Layer 12 of a small transformer language model trained on English Wikipedia (22 layers, counted from 0, width 128). Numbers have three digits each and are written without spaces.
A neuron's activation on a vector x is ReLU(gate . x) times (in . x), where the dot is the dot product.
The model reads these tokens: "ag" "s" " in" " the" " st" "ates" " of" " N" "us" "ant" "ar" "a" " has" " been" " used" " s" "ince" " be" "fore" " the" " " "1" "3" "th" " cent" "ury" "," " as" " found" " on" " the" " b"

The vector x that enters this layer's MLP at each token. A number n stands for (n - 500) times 0.0086.
0 "ag": 476564408538441642548499565531352547510637588462458486542545548530437471474498439364497668457499367531465336643398667429491502527403589462368440630364544462599555512426505600577578560527484550512469508530081498357350501481581560436665554398549541498511428620482582586616466297607515485557536532560587499453576477407467521443506353504509581517543496469487475571323520588476498490548467
1 "s": 499556402494529555573598603571542493403599594544539518550486586543456580368526476356436506424451470456531447577461548562542524616479543546445589608534483400526534475424506600442589537548495579463530454479024451395368540428583541457640541462530540488529450699523522458513363475557528498572494487503524610472478454383518610385513494497581544547566353462534437501426499509501513536505389
2 " in": 619575545447497622576615497456458624461527428424489479482540590557397548508515503315298482443535435598461328388446465340561417547421522450496463533488480492516559486393444477552566497568507549468554635466052425566406626559596481438660490475558644458579404672489601478462395484562472417484535528470473487580443478420417534453514583512524494509623522465441483492468547508454518593507476
3 " the": 512557412401450641544479492583382606484428510443608543543537618517412512417535518339474601465543542551457374581476388600498390608395543384523467536506523445648581500520560546530523598565583464442446530512053491531389509558583557405619529494523420489465412630337590426419388516591545494585493568393566455424510542323520549437500478490485615571652559451518565488377556526488569514440505
4 " st": 424424415381514595550504548486386499406503523445502518650533511505655491410515549371666471304498490494420440589404447468592353595485530559338441423461473570534505273653491579502486468486524550365407478427105450486464578458602503397583556627538475418520464629554466612473410523505652433454608369393507548486445588505412303423555411448551623633529463347469516558532593486389473551352602
5 "ates": 562534367324494662514452592635567396466565432578475479413472558614534541468419380291559527410599512464514380483316461581606578552503610358375600678558476367320422419485671689413469518528533568531382321458239486570562523370544692544510476450429575339503482586530420434441367440685570341682536418503518489427436404413453486377568571634540577519527431363413566385494478591534493573500331
6 " of": 617573516467434642536555483503570559561603401522522581396505623559475535533458492403437509362509307617496329482447499475508416563494425487411541564506376393515522553513490431439506453549620515409494581483109408648547552534618517447663409344601581371515401625566559643291390443526481389543450515522699496461416472325465506472476575621480549467532531393477639503335552518450558598426516
7 " N": 588366381404506575563588577551503511544502456477554579422444451487606518420544449445528411425527473545369457496529617530412504658438461397556502586544579309648563423527463480423495645465496629412362533402096421552361529408563636319621530516487446407503409677470580521503379521570458496649640606420556570423524516418571412534441456487512552604479627457488543399376550363607545544420531
8 "us": 386335549361550406507527683660602394511385613395607631523446575560395636320546456359480444563523519493571420443615463494407430617438338500437446486578416290436620624451411389536613521180438453301330482579287417375434521553456518509636568517524551390529532578553556719643376491547555504464690384445504423471381526520611506476544581525634430649532477373464604540410721525576391528566460
9 "ant": 514594408269477551496599390712476557352392633385551593433557582450442494338445377467434552448584558630459605471609512612508322544390457683421502586584463253487601483429494536578425512473458511389528503658285463557420622487441433331538483592507562390522618495507378746489504439499487495522720405506487489527431571514411527522546339565632346623317401403349664647398550385701430576495382
10 "ar": 514579404277431561513606325678332600482309415516592657274516558624399541436374446382415536414572602460367465458509625509577452507494467569692587488558530331504478402428594590447409477560541471478583488614224479510366569368451347415565468456573432286493617554600490679456545448487598524577788431491431564619329445507417482441549429487589466559445388588504618617476548559478389417447398
11 "a": 440712409316408510532552496607477558601433513565629591384559518530483573408478422379386542364524631515293489560592497579471602628754469513821537489510506421532347384410603622381296510575559472444486470577190418533371563386481536499622687464533474326469443568503493609473477400586625433606580394454429534438361459264520455322497466507530455546566433535510588555446446582521461501378518
12 " has": 500687451686450624459650706514464543443541552482454506475559432506251513491457464328449486441435454466570420584528488534348522565555516551505579577445519306536485386404543607542530584536492487557446518606171378599298678499473521444639447516497574565475320640524428579492482381621466415403430423456463331515401504445493371358495574716472546552564405281452563444413599495557527595461583
13 " been": 564550551642493680506581520585309562410555570468524766453550461587507443455501398290393568341461560485535390478436557531484533576493487633452574516416394382583561459418567441587660580523571466641494532501113516583421566454509534450548486446533619574539451616446550533409514432579579426389374450486476462542457513504522522377586455656476603540593495268426554483302485555488453536614615
14 " used": 522509524579581686554541495510273481359563512531503758535544501523506588485475447312456511376478462448525394553478598553521620724502497627419409584341516378514505469360598488558646548641549487468447538542177477658411555460558491317585444535409524602565577565512469472374543364625544347558401505438622553443445568554653443367460477643636502661556392435445505420505569496595467639596443
15 " s": 638375486548653685527481565594321450363497463532531676418522604484326378462506509389463381342484571535489534604460564534468590487278530579378488529521506438522554502477519450494553613395684423544589472494138399533480474523615571378619565452505607645513391640416496475406449440494482478387515526581579634458470420497495482316421461488537650427510423407445520506324573589481503625466646
16 "ince": 531516563315615713550500624461436546409509483563444607510559656565402530557514506251434543449542558546593415358540535411454449465565504514354460526424524410574638537290431453656584434620590512414537560557167463513539529538463532471481491475471750445477409667569578518331456476634603307573473521429477362444421511470468429431531452573562477650561417380373584536642625528522539539338575
17 " be": 504535359654479730507611558658423595422531502558547758361584527589410471411518374360652528420620578505378511524350471635482545504438481507591605559377518515593582347365561475543640472479669476397479527495181452569463467491554595459572445477417602553559444599475532560340423357553577447485575226431503388512475417589536498324563542557483567617574513238480508360501484579398465570498442
18 "fore": 552593493304464663541519608512450584556521474557449639532497554579530664558489505277434623393569541520509421528477638387498432518585475543385556462515531450584535530488525476678599468628602434453483520556108453516504480519561630451556484399516681480422424626561552586424375423645568282523525548458482391391520484349570422377527336637480500571569520412508501530453588646565561524438463
19 " the": 526617399499473706487519552644388551483441502519537559573567575499440562507426487421543535384486468523482378583506534685523403432357527491514539497487501472642640541538593553551536581547543464561464525567059429502441433642566612457576559383405497432406419592418565495377478456556565446534485595459623473423466522325521521427472390560440603539597532429504631552492594609473576555419463
20 " ": 497511444377561583563530624547444472432449554508506591685425517447495469472482533424557487499499511523337429622390583612659530546448426463367486362499489512557492431595458661437482616495604570506468576486107396510546554499544608370514598497535550288526470535572647604394520395647541376589545442496587539417399433455555298433558435503561703602511434455529547533342588588660523547475520
21 "1": 513466388516445521452495688609378493530471589452499655541383594544477477503609637362682532430552453451444513479473496488604483509432449505442489432643541380581492369511480550563488497529515638487481541481134350432650663490454561440531576499580392387606430526539638458394471446675402419590542425432477402489476493463566407475472452647577691573384383395423540637457582597616547559370526
22 "3": 606554282393446566479527605667466506500562505429369676567498605616421496420534508370508502508583441537341531463486422414672464392558471454603558503604510534598480273477630570476618409507501530474463473382138550521607614573499525423481546509414341500505435407492508525371427459532595362603655438361493502605534481589585389479453466569536660598448383353531630682437560586530499396362550
23 "th": 484538282466296692676534573691487555573455402477440591513476593592396383458440556380616554436463490501390473595421470614493489360758454409579652435450612559513508381358687572454436403514543495414470371460212463503597512604536608477430579509437401425438460488636417343378435495520497316544603556496472583385584473459598400411550337414433493577467337417557609611407333476439479599407414
24 " cent": 387494403562386630617418404392465442405412522483473357448563619479550425541332520444555440376501509480432340791518403548454560549559463485385504422576500603357588263509623538434443376471525550453486394483339435405491707540691489474519470629452411464386344465591503718370460487684547383572535393468621346400443418523374365314561445498478418663497279435448656561570604556568545424420355
25 "ury": 454505294282443707478456501605469504468523452491456592414476472543518483496476465298378542427482592355354399647435558594708658485576485441560571588552390372583399341513707646644469400528609444534344473469225537572501567519468637480464542397509416345428459464589509575365471394602546250548580504405418517455511518331456509381607387675457465515374418482350575451412442582451471633472374
26 ",": 525585437357485710581509524496467466502536528489466513689490501504496550519441514354467498402470503421399493651500582392577535590612459474398664527498482422561529393366595558577509464545586462530466573594086386556518609592649540475574464387500549450486473633599575530493433339579390330486455491489605516356472536365467429319464477595404533472437424445402596492540572611468486588433507
27 " as": 545392491325462701458484587540388455388518550561644671602536570613329538519517535505471417401458473472434524426470574414390500587478509586520493566476621552481617498434599386537646630555506506693388585495205420539514607615495642416555483417647718595410436731460631459557501400499499359552477509489631569369490411516513468397412348583425583596333389368441559443625690630510450583408420
28 " found": 581414412529594752479475452463393513416506555484521662478525537489444481490463565399445505377467472430522351484406556562493485500438447648274417545492584494510589407342513547579619558483525504484474456580256450663495557653456531423552372583296622589485449637584531546486681433570532414614553358368575500610667445738418449395451411630649469705513295404418618518654644394682470629575360
29 " on": 658508426319579797572551530602518609456457478604466666423537559666276339553361486308359416537585541508399339471465521561591513431433416510481501566501543487512456464392541539686706530513733389500590552436192511540442536573529452349555402456572625591525388633525501528467518438504507341472535588410558491503577324327469558415528434559526590526510586406502486512473492444531428442392327
30 " the": 548591459457526745553539499626361539530371476501502458569572592506474479473424492278595570431471590524558355639512457655494459551341450460474488434522522433557564534560593445588550656432676430523480507572114477464442425531591576394570564483467468523402441622369542523366482483592614364500465683431653437417534558251509590391507459563486576555601522524563529527370477507486514469382449
31 " b": 476497524553505600546549506631415521438365390417475529534528570498407456498498589423625598353519476555366522657549534532649482535448478450261524404549419420452527302589446555297562617442653549508377490469171378452432478404702460470443503627545550411482392533580578655328575483510652419385705436508534477433507514442486349373565386576583608589626476434423471608434587500486436543307413

Each question shows the input weights of one neuron of the MLP. A number n stands for (n - 500) times 0.0014.

n117 gate: 552524378439578454566577471566469632364567409548476518529514486512773468654559383416567543416386384494511421404514267461428540480352472418448460544351408475575474556353263568438473357628385419530470465430713472609617528637520451494329500420376500653462503592413593535342540520810577447377617599613588612624471561537382474572584722538497602593514437457430441608454512464450732488393332
n117 in: 594421517515459631457503608486584516463522584452340463574478363636289481443422410454461421456414355629659464568453407495604592398428535514437448391629476690384238467471511592601365549375471489461554506349480467318417649399533587486394608438551380609433497376544550514537711403644489489548394497525514489538649486666546382354399356514571541500566541303578483684495415494455571442333454
Its two highest activations, in order, are on tokens 22 "3", 28 " found"

n157 gate: 655509347598583487352421608759541438482726491310348562616524444599598713512509494553560491533482488355491530695482585376535538509494457456497551587428612624460351590466560500576321638725516405523368750497590673476608453480392482237497518643527500539470460571491569542445462468631534683506500531638430482663432455568723515426592561697491386434586512653536403581645445537603457449390404
n157 in: 484507162537510360697506720587437378562291269473500443404599433464544513586541513523439519606422497651519679708445625397481478613532624886420568526506401400435560568337535367493614570633480438411440596510533484801503528369422497519602566309493550529393450401355558733493468597484688665585527560539516596569548513484422574601497579410563332497535359420374376393609652348637523612563436
On which token does it fire most, and how strongly? 14 " used", at about 1.7

n130 gate: 534456436481349346346452570437453600531334464628478522609567617595429612725491599453482569582460367565594442446600577383684515412527482452464457543532535553494500543433518428395506491362561491477472696599538545577384595412460656732515553574537484608659494688415219624516518435549494531718617430668333566577415531635414509576336640488198691485636557518283441491727494540500625455491368
n130 in: 494368450528351367467477647339571573375299609557512684596573512648274643509603494442353520389500563685631455448576765636491488303503582520468474562472351421556589544447482382607533546589368491556711569536600460378639520398465488371619530282746521387350518529550512428473657343421590380515616531606604573603529482410471509557489590406506560500494552567356533627421395611426461453588439
On which token does it fire most? 27 " as"

n103 gate: 543644687503512416409617469573212421516602560538410401543591395583490385548385650471717515625472313515672525625555553562446557540427659653250573488491632609480512620564540641553550377583388432563350242553614670512569399344558539579503516742537519429353494476506512581550536465509419404552446332433440391554512521620547491569500516576455572442394551443644488592455391438898487457467484
n103 in: 514514584563372393403490563312541251496387517536468562566507307367471614500354548496357466340493609560414458415448475638569675542643570503476688496202637524404398268433514575518489473507511439622614340461428510535320425389326373486390332961393540475538468639267629351486462338685389411546525471353565448650424486356486479722658354681723524688510462669451387605510432482535625736530583
On which token does it fire most, and how strongly? 28 " found", at about 2.1

n104 gate: 512461473444594428325541702399491391431494456436241491639450436524638394611506308491634500559375393344632491514536404557573407595441340576459432572491437514489752470514400322521466500915460454643710551494506570668341373437444529545465409572436506545441521423598527446531500460574473497476313371458593477425373533622558521446614382521497570556491497588280452449359542343350515456569393
n104 in: 528433560446339518441492685333467475477509386415503612554407483369374438575478522294457410474423420509334368447520546374553316401486342670237562534566448369573347303432574503408629503346488530492483483437653486552439481516520307523584639439503430422531521624639457664377545503313503503546471527699589556528455666595533500476577512585572558457638415567366448540475541575606451701349444
Its two highest activations, in order, are on tokens 14 " used", 28 " found"

n19 gate: 473416456629500394548578374461519446453563505455461455584343481508549541374479620636568489549448442602379550638508525432500431446492555321427628522608537369523476467536413564605472254390608508673564286390480377486458473484492425579505464481611480500514506541361407392629419669367639622527319441606588535410438390564466470430639689467535383503652335551473354615600578481456419635645647
n19 in: 426349332437556545588500531491555393506494500421350530410680363477605374617376522424330408421594696376464471423489612707452514390497560464327381614538649516416497543370593433379544583583515656543480509494435642451468323470486503562536509486619474772540392584664381425366503645568590474506474471511500466536379460330602663485576662500522586531435385405483348620649503581529590618418521
On which token does it fire most, and how strongly? 1 "s", at about 1.3

n129 gate: 592457463552484765343497547430434477628452503505564544518659353624464482466599423571406394529537495503497431413471500508557474558395679623350456489569477475490508643470534662598541500458330424624513537452617492630478472399442596526611559473484313635490589492422626412667596571550462524730581647697598503418505445533452331460518438458510585382550331541447405534430653412542556552591543
n129 in: 440363294278528458444299340485633587222506553462575622653565553403353587385566478553471497432506583549621543567514595456486397460633640531626514463492563415492653463467503346494459405552452407392465535391370536379532594451540514415539541549297594339571427390477554422427599351491407625555394302554444433622483543567497361549426503591517628420576497643414517620260581398463649424456456
On which token does it fire most, and how strongly? 28 " found", at about 1.7

n77 gate: 640563585859390657362652485377449500387620326491527436486523448603555506457531317443567526352479616299690373440363538452555586549430405511471573450489584584555437603556306614586512546447482517398360574465657517589683466517558474520569396435464599624436608298422628438482639486299458408744482391430574494628514444549596338440388399541574588468491448454561503556543292470518494567554479
n77 in: 561437513571365544427500464287629535543627491540238524600551261666442529449547519272506561506510610664497451532494369441545680558403382497510481549756404534503601539482641383444487516448621597473407576565547291484483787428487408552583437343645543637471493503513313693344385709342483674448447353403519628531381260538353628552556378510649345413417314462561614545375411395311394474406490
Its two highest activations, in order, are on tokens 13 " been", 17 " be"

n100 gate: 264570544467531493686527397558582454667497497564610603540365531675526395476590430455646644565547494733371447470386358312528494404441491363469512459452473599586503600541571515623532588357471434538459598535606464594554430428481246506463177424490433676547551565460528292532586491599576699528397358335743564334596556588509651356509424550387461639534451650444237700512538652550548438554548
n100 in: 621564632531379548659668451639484604487450532328597500477585798365483559510452449401487494526398615587481603686608367386591349523529415375584448520303598519428612533706516465517449587470455744574668574703534394576412583351690448559590433633577531513579500412438306710389559475293252467440558480408285331484520602639551490613345346493616619529425467630339646579331500396666456464487697
On which token does it fire most? 3 " the"

n179 gate: 472549466479475548494550446558462573580389591633646535497503586480470503605538558673672478382698536429453472486669540614589647441430546475417404440388435573511577579433433478563337431659438525567520399477544591628395453413399594514492529388673512403492421562587630365538573514489563664901366480486503519503500452644626441427457509410417541278452511389494380588573321604463356581566269
n179 in: 550581420460392609585451370570486643464634627370407727295714541515628365750474442442530456373393397665605434425479578486552607538571585497593620378454636466447414512461491546587466561619642591494437458446491543524576422455594515503706395377497524366612546371227468686579485603391470473354631365482419416681459604619523351554423578526410569424626550450465372461494470575440702494377491
On which three tokens does it fire most, strongest first? 17 " be", 10 "ar", 11 "a"

n26 gate: 436516586455673403500314469544553563457491554428652452767349611552429249521396506681344491466534473444639555443430478544606611427674526303380619414497567529578691595480731284571610569457360571561372506386592497525613330535668410616521509599425604515549409515491509708528694470537453662626570586460476500560561610509414491355618381457509572506421467545491457472670447295287572503402652
n26 in: 350490449311548520483591506354319510526313422326539577637475453436530510459609519533468361490275506523456616309455611352617494503324343795440439506267417451521538542573484519237636352423470611470536353328450556552484547509423569372576471341634331332506556351503349435500329333420592356245636427474516608503471597336553411541574552490626578516360417497651342439481520320584438322466583
On which token does it fire most? 31 " b"

n175 gate: 422370419418648369408558392567468521497514434481519537530572404446594554659288558492641492395473416752564497603454404409572672319570591378439551462560544503441537527397522529508321428223627497439522508421455542598483458307465540384497522486693411587435519438446654437547529500710547522669525379541344431503570421601476438535573539363452516581535594580449500688473583483492497505552567
n175 in: 328532468439657512429316566509503418538393663456553497634600384436470343613441503461442509566442506605403636365669529624435503227615395446412563714536508503423441321544334334456438486431455425484312485485414466456435469650391591448429512576729616477520438326302405602444509467649344447407470664520503440500517442605450460525630541425520632423632620474578636509392385409520418537517595
Its two highest activations, in order, are on tokens 20 " ", 31 " b"

n68 gate: 567494583557503477484619389362735465736513348438587374503390509570463377478500696523433475300513642471494368553402429528494597471576677391522430257546509451627463593427538509555763640321527577527637461539566640397579503466494337665788370510393487420646700547627723590487424451478328620471553668484528685392427423416648588640632688655481528392465601594545577500509367506558399620404549
n68 in: 476612322455441607589395564547383439475600600494369531537670476681492524431466387494532497540379516622394470463393416487476645572489472382426511325570359652666547554395511495495536471691494407432624328581547426568459521632497368425474549481620583476395511609767500503475465557612503434514583380479534270578409457437500540436485681401392657463548463548487627473545478514587470487620653
On which token does it fire most? 6 " of"

n90 gate: 709409569449541519461538500505641555541518333597547436670712450451435434485599473471398472434372507539381472478335446402576610475500434507467619569480361581524532495315482673557455435346564515416424586446537675598566595424589385452445513580596613469666489624406554580508487517449542458477453638546423455545591556370532416558444411350453448602426333523459456387482357471400495416453537
n90 in: 369476608450388605617451505467640591425540487392615481440570487540497469577533598486403510500590548535409434554544524465544546503592538356435521571363535546582477468545476407524362456592478490622538588519595662325343577315471596482474519409374448407413267557500421625349557640463419503442372473631492526441552540296378398410556591568585600534586633352450336540578688588460309482528467
On which token does it fire most? 29 " on"

n109 gate: 434453497642586576583525629518553406576416438423532404583372582454667608410375517500437463589385472387491297368374287439514542314491630452443489526433489436645623696358380455613423452716548356538438366474562511355636377486529412382633430660456497602506624406406543520538565553471547450323387473526449231601526552587539483540470509374432553463728517443572401601540506421399538432670616
n109 in: 572453465682560491444647399598438497699570343429445796277554330610370557576439461694595486394552388360679546494583515572196449580494511494497646399400621530519556549478411593421616376373548539495441503462482539451624480708595446560291462412350536578489633474460290512476514450603615485616491416359517548452531396472592400515464585586489371554534409560549538379394432497454432523481485
On which token does it fire most? 13 " been"

n42 gate: 503312415518523629542414406373753590435350648500500521570326658441485491555616337530535601538553387447497438574538384531512383416538609609405485474452534312483711732528526489550642597570540452475440488562663500453485472430544414614595646589363452556374380535387485432533358737649473753600512639488514454534590430537483541484396551532543740535596500586471385350610509631485596387384461
n42 in: 356544562472438476574468798503411545480477561618473445419487620507545455429510445449510448595299319483536526529441314462474352608657736535713389266376343500600522194594373490563568500345397509565564423603446481536480465591467490608645473623634534401497507432546441699534643744650490423705385456290740581637480336526449383595528671454506478487562581419349411437484440543553493158636429
Its two highest activations, in order, are on tokens 8 "us", 3 " the"

n11 gate: 716565578506506401537503539411390659458581573494382313544409361428439382405626443414558355539709449489590433414296393444549663425533575524598547428583582521579592690447437462475360413597567422558656486553569435528394349348400445564405446475480517497456626604569483542628544540436554432567586552458478500586420297533339591551521344492413486362585530366569687547665435503346443401473543
n11 in: 596437413595602438484616435353509439645531766392509452589583378531467405640524573407494261503565431506607481394386500390592415673617449448491802366509435422591570456600401442334481524307584389365341661534548476362465566416515494546582415620418503600215532571451562547497396299500396434519532423658391543796525568457482442557524699522555467506577537631450728590589538525547636395638420
On which token does it fire most, and how strongly? 2 " in", at about 0.12

n114 gate: 346525710481383446469598406472403608540610512646457557593503563588513476357403485421600688409491612537698228606346408637455740521428483260461506512591573503722500570428452467611606360485446307583426543365566556494534482480503357482676463555587387623539528254467536334435518585455274432479519403573518368562446634521585374526456608467524328428684446368533399570389475636515457503491534
n114 in: 488362426352491500609408571421400515566444511657473476515427523288438544425381494533406297579562514384436497466444551500428480614482492500523442532469374644595511444422573500616530673473491500641647434488457710328421497398447439371434608262503230429623545695450661265412541523459635548541412570600491465534544535393622247569528527471543339444337529538568411594293617333399512433358476
On which three tokens does it fire most, strongest first? 3 " the", 30 " the", 0 "ag"

n118 gate: 400382581480571507490359419519640685760415448599506399590639411679599630472397479380597448497563406522756560573466345452688628438372383442605534588385560533622485572530559681547642445437562560588458560279468610446603229350509515488558535468529352289631497593413597592471503406540490554491448419466442546573407243589436528772524713693515473478339534626478528475562525449506580615379319
n118 in: 538444510467306355369476404500500286476528560606657564630411348431533218503274625600651398781296387444544451443404507530395618651370536651409438493550724470428661434549479615430567598514493619322296556271571345371504463434623520339392447416174277354586525384565445472542565523493275626531472479651584402336387455433333589315460430627658524425486500581648573676568640570465581527437614
On which token does it fire most? 21 "1"

n54 gate: 532521668546537433482585439476472663438340319456465395497537366326512471633539446374598355650413343491260439534310611600637523627532525359432537572466470722588444651547460554746524562361657545421488556494611684573476590389537463563392597433412551623529640494399665345494366422370441571544596458399559580475540535605497354481419524440579616445560554469318445419586471509357550431486488
n54 in: 649437493568545633373548240611465388401444532527543797526593625510373365554487494406503439442441513776375457494380398322500503549490481589526397637450438475435554549519590363493175459728351472678450417769571303480483547484562478571395527282540413425513410458571607372293362541481609242536638655536697388336432656541475523580503540393535319526435616596529431585568702477467483345465463
On which token does it fire most? 2 " in"

n48 gate: 645260512689531376331366584417371610600531645652390619531445485444549567564515618369580509466394521450420594639562694363445500315346595548378522438527476592506400494315660445644388488534529545690443469538612497719494485479525412318457551462569385653630439586709410563347583533404393585528478352376564494672411432418710460603598579531503567691380417576500581534592292560406396408644497
n48 in: 500439597563603625455515472452482358646513659497529490590618503431454364488373451701625565597685445725475497537347414494475497447403302577673475481512395461559589220735403534408526543450441533400635341497484567415532436608619466422635395354490613513547581320453391652497506476700583500598500747650433423491606522411464531355617513531420411201575770559475538336429618459633516618603578
On which token does it fire most? 15 " s"

n34 gate: 595365523706463409652463465548483574591459514518629398532457557639360600440522562503520716598486349541423445545684368553460410454339342393361600459494569592481379616464491489608515446445530400446465612325393655538672323431555273440500641500424443724434360411451477474506591595480527732480539452488430389388380280636436460516503579342517554460468437668555451625569465553544500385556610
n34 in: 325377581691645483590369477554478369500781367723365382574558522520305481427365598443468535455529522523468529614561444344458478403616478468570413646582441359636528422580313452467400392451483475555530338746503627366480402659723468448653629490384480644383634359484468638387532406503676556330634540698307660566519689481453568322737500490525288426645577468448467555326570493471437574472564
On which token does it fire most, and how strongly? 31 " b", at about 0.34

n146 gate: 506340641652524393506596537339402536463537425758481583655624551518558385593455338478408642723694524460430417401347556403554413518515665401633585451628565530520374534497445491519339371451647544581578413515424500618550482488693223644611597584453595497558645540421506534456670539512525519401582436371500376640317522527619530490468350485338524506430579430690367485415516566386676473773570
n146 in: 507544507542408503322344746363674618574433643510668521441388356660465395526420445342527503636403468476743400413404497452559614566332331536640698557301678526440516407557622676409490487503455647591581527500490393493459616580603474358552652305338438550556217572540401466381562538500652645433462424367325428335302537409584595489398466384575613460447671618334446607467530294507391283420336
On which three tokens does it fire most, strongest first? 17 " be", 13 " been", 2 " in"

n25 gate: 581491538576506381509497433677246595503398415458506443598595471617785540594432659521500454396395427615534438551376482349566639509538592494386448471553767637569330640414555480615566466433461528412583334559506540379584588500436546407594547429503587568485458503497485565416368441497441556685506512727511382503402442623427402622313331457583409263604514423529506658575515453647414471500644
n25 in: 322412289487576523398569583487562475432414484565513731544563491497460402475528640599417428563692506519588577565620494555475649576630503488481373752285463469428426554461437553397431600519377540476454620375447556314644627567465378446434396516374395375284641651212325668395535629535494494542421388592401475190437656413441257647674442342512388605557506541392522481513675539461451611626500
On which three tokens does it fire most, strongest first? 24 " cent", 4 " st", 16 "ince"

n20 gate: 447536610575477531195480571473468398581607471627527482515629392657335351369560517540535535650503405479599515382359473446477509482400415630515656453291540594573535461458291665395500346337620497561485593509570491518747465440550407349677434533572326518476549368406456608725459417524576578372506482506778503552482643575405647513401548659471688491518456512352467444576412518551455547560454
n20 in: 512569426534518621576581556561486358384432644446548375450538312482574386636446391354526538459633477539459654420556461362529442304497514644706354447625542424531621680480485540619506650680371670625726329447375373571551632497435561488434446536359512369303361500500468509530532483450512470352351485538543535428459358543426541611613386632500402479404535775468438394436437350479485561449336
On which token does it fire most? 12 " has"

n70 gate: 500569452659533515442522531454554414562647604580477503528447381579456384393478508314402555450559595537398545686433716513475355380494532297382561441489489538545669424292469272302552346492482549767615614475601516545552484543464514598552554670554641500486615580455617642491547549441537597554506375525388586418583626484590528452527494539251555397444483558469463548569623369559403419457578
n70 in: 374494471470440596553691414589425571506647542656288512739421551483425523486492475402486545506566303523463503612546587431463556457637393424599514514489305406413405520454580396462665489629637497535608526627441472491359645434529438554461389567480535355523521696363577451474528539643480558638287545586371627450560468416456460583533813429441570500497372737503292425591418605517433551508491
On which token does it fire most, and how strongly? 26 ",", at about 2

n126 gate: 514228553686547538541475553410535492440378544463483538497561345492473425536429500468531536601494546383259591470444503492417464632520565516359550466590594400692547489575559508400387404587500581638474380701741505480555514484671539458412497246549407440337223631302649537494483459486506451647541445587571414372506458574495394406484560514577467383458467428455503483475514674647563628514390
n126 in: 423451583566508485626637369471370432549546639368717506483475556420431554564478436385534598509431553540461744392406396478548444534509519492492557323470424566619592434519608450451550612500321626406305274552485581685588525475514382534422628552555588543503400477310526341438458406412625584603591473529637469372494423478583381681484448438642525483738435610526647606531640578641532409401320
On which token does it fire most, and how strongly? 24 " cent", at about 2

n138 gate: 442438486593613430620669400603573607582472560608317388610437407539398489470562492434395538525417535640432587408439382503464763401508582370653580458430338548608546603521337530483391497400445551526446415587486530567511414383572448348456200627452463492533483569381578551392522420273500444645471497406397560468613503546610508411548613307524413552687536533464402625582381438575560517468537
n138 in: 520302544524626668405608665497492477526596480533365512437451480372595437324606503593451386540491475518449363599532377464463492373624650531588615427548497481407427494533440511477551301413627539355462406368626511494592494319558489584346544374521384480552595701460558749512534282376467418450222596622441571480707459381354529500536515549650596477443408437541701465586447497520396549394602
On which token does it fire most? 23 "th"

n55 gate: 607509383425413485512508412558572486638620456535586550615609240511539545439404339576299486517406461549413474486396328492506428494435500470439593423390503407538580554532489597695441439489624459452288537380714578612421445500486480582405558497497553428407290868469534598293407533585419587469491706438500564608500454341585489540647569359425395548379449548460397580517451434494404494415562
n55 in: 525474539668361651645403421558459400417486453336486494665500428475698366450508387453503456573542388699500412410570434576586525567506370269398469506427382573412456424655603456489398541452477308426322511579419549597407503465536588581608446506572541494500503542472388523318675296632540646506715494573563450552277517508328461494508615396461431528573417536576381514511543546506420698446587
On which token does it fire most, and how strongly? 6 " of", at about 1.8

n29 gate: 661419463692292567538524634519556461633362390472623449606684533427619524389441387771625557509485633515271347571506478389560628458461485396185518332362646447347601531581255613491557646567678488486702515629629515494450467474500569521587525432497362352403478503433467469306434494454572565445450440588402380527440488503491506480301519470634384436548524539591571595482516339380559530359522
n29 in: 500429535457319659490364491367671441439284500516596457550569810497742497503451423298443593227443601497469741693516542503475411500390618358556466503421476576554638642620525398685376586437648494577619583385386632500587494491381596601503388494529617522380552388625503452477453594497571494348454461566469500374531598460488472436533622770475783484456537624484398446322468346471465290555552
On which token does it fire most, and how strongly? 30 " the", at about 3.1

n3 gate: 628428610590470458742503540509565467704500616459568576748600395779420494482252443759604467518420609500452583503382429438337351464436717494443391399344474485514708558390736491497547494399411609445428429457588557448506438529494557460437537509438610472512588588439412568224428583454575550709421642674569383450645546560506494457506662485548464549424476629476411423461565320380578452385503
n3 in: 512462450614333552689317578462563638342606509621475490432559491419477663326374698597394567444525497481448437494423613572574397416435593524543596537374435419592382594396528479506612253553510485547462453271304518522426485491429469559488500355535362651528494515435258598308512674568243487340333542388397380406438559622548411808366563485381461531571352362516610487697563415465672565461487
On which token does it fire most? 23 "th"

n168 gate: 436404491442627673346649610418470641667552533644346630567554461460538419536512455705351506361521468482461371444491395368677446339406398512425533518559608318538616665471479402574296506595646295486547652672566616383644331453779380394488602463525428555387497539488543506441476544458491627583387532418705365464533485512618560523374618442524571527427367527658448674687307519460547491420500
n168 in: 607281536685621506343494497460433350379548386616588596633435409479538695310428450429339371583249569497612488512521618517606512423432529611538432584448520434627576323449512398470392333560534359449454415608478497509448546434640433509412537409366509545381552559509375415684423454497491400554448407625456685497651389412457426490706418678608485592337535476563569638488387697611607396685543
On which three tokens does it fire most, strongest first? 15 " s", 18 "fore", 26 ","

n191 gate: 508517478471461600460590360500519756542531644460336477614423497553553390393576530650757379614340578407409508470453395446566505517561556489470467424554468615558407514282569634537598404573517621413434574475664505548405448377617566678588597574418494585653325494697408458348514392350454401567586540626495533408389329470557569443500634397385582478586564560506489475644355520483523436538572
n191 in: 581590536366407697541562204459429455598616559364426428458314485564535476711474373434476521587451450580407552739292525465351467563654340432438479558538607456555512506572659518580453488494408573549618482424753456430736512564449455545551438433420441628606612380491509626512398538349466583491491556255639598494548303381383482373317429407485367331476506595439509536455383358369608569433597
On which token does it fire most? 23 "th"

n17 gate: 360306541439549325401408433593415462402726397398361591578483434418395431451723740564342520517459633465428630628523405424514503500576402489379546755387486657517483585539506440666503514559378452558461500385418440459575440660427376544517697595539455476468461376459424734476592446567425542609618576599500451554317573606409570682607583477477446532497558488336415553569577527447255427489500
n17 in: 469436382654577418672568319512533333468616593515503599360685375526485554401483548426583523686572469503653451430514526354387469460534481562384583356378593365516458572497671579462396542500398569649656637506408534381397531566391551592774547675424512549592397366500368509642565597497374620558553613402438520489403543584511568627434459560542579440517747347537587416682608567457500477567553
On which token does it fire most? 8 "us"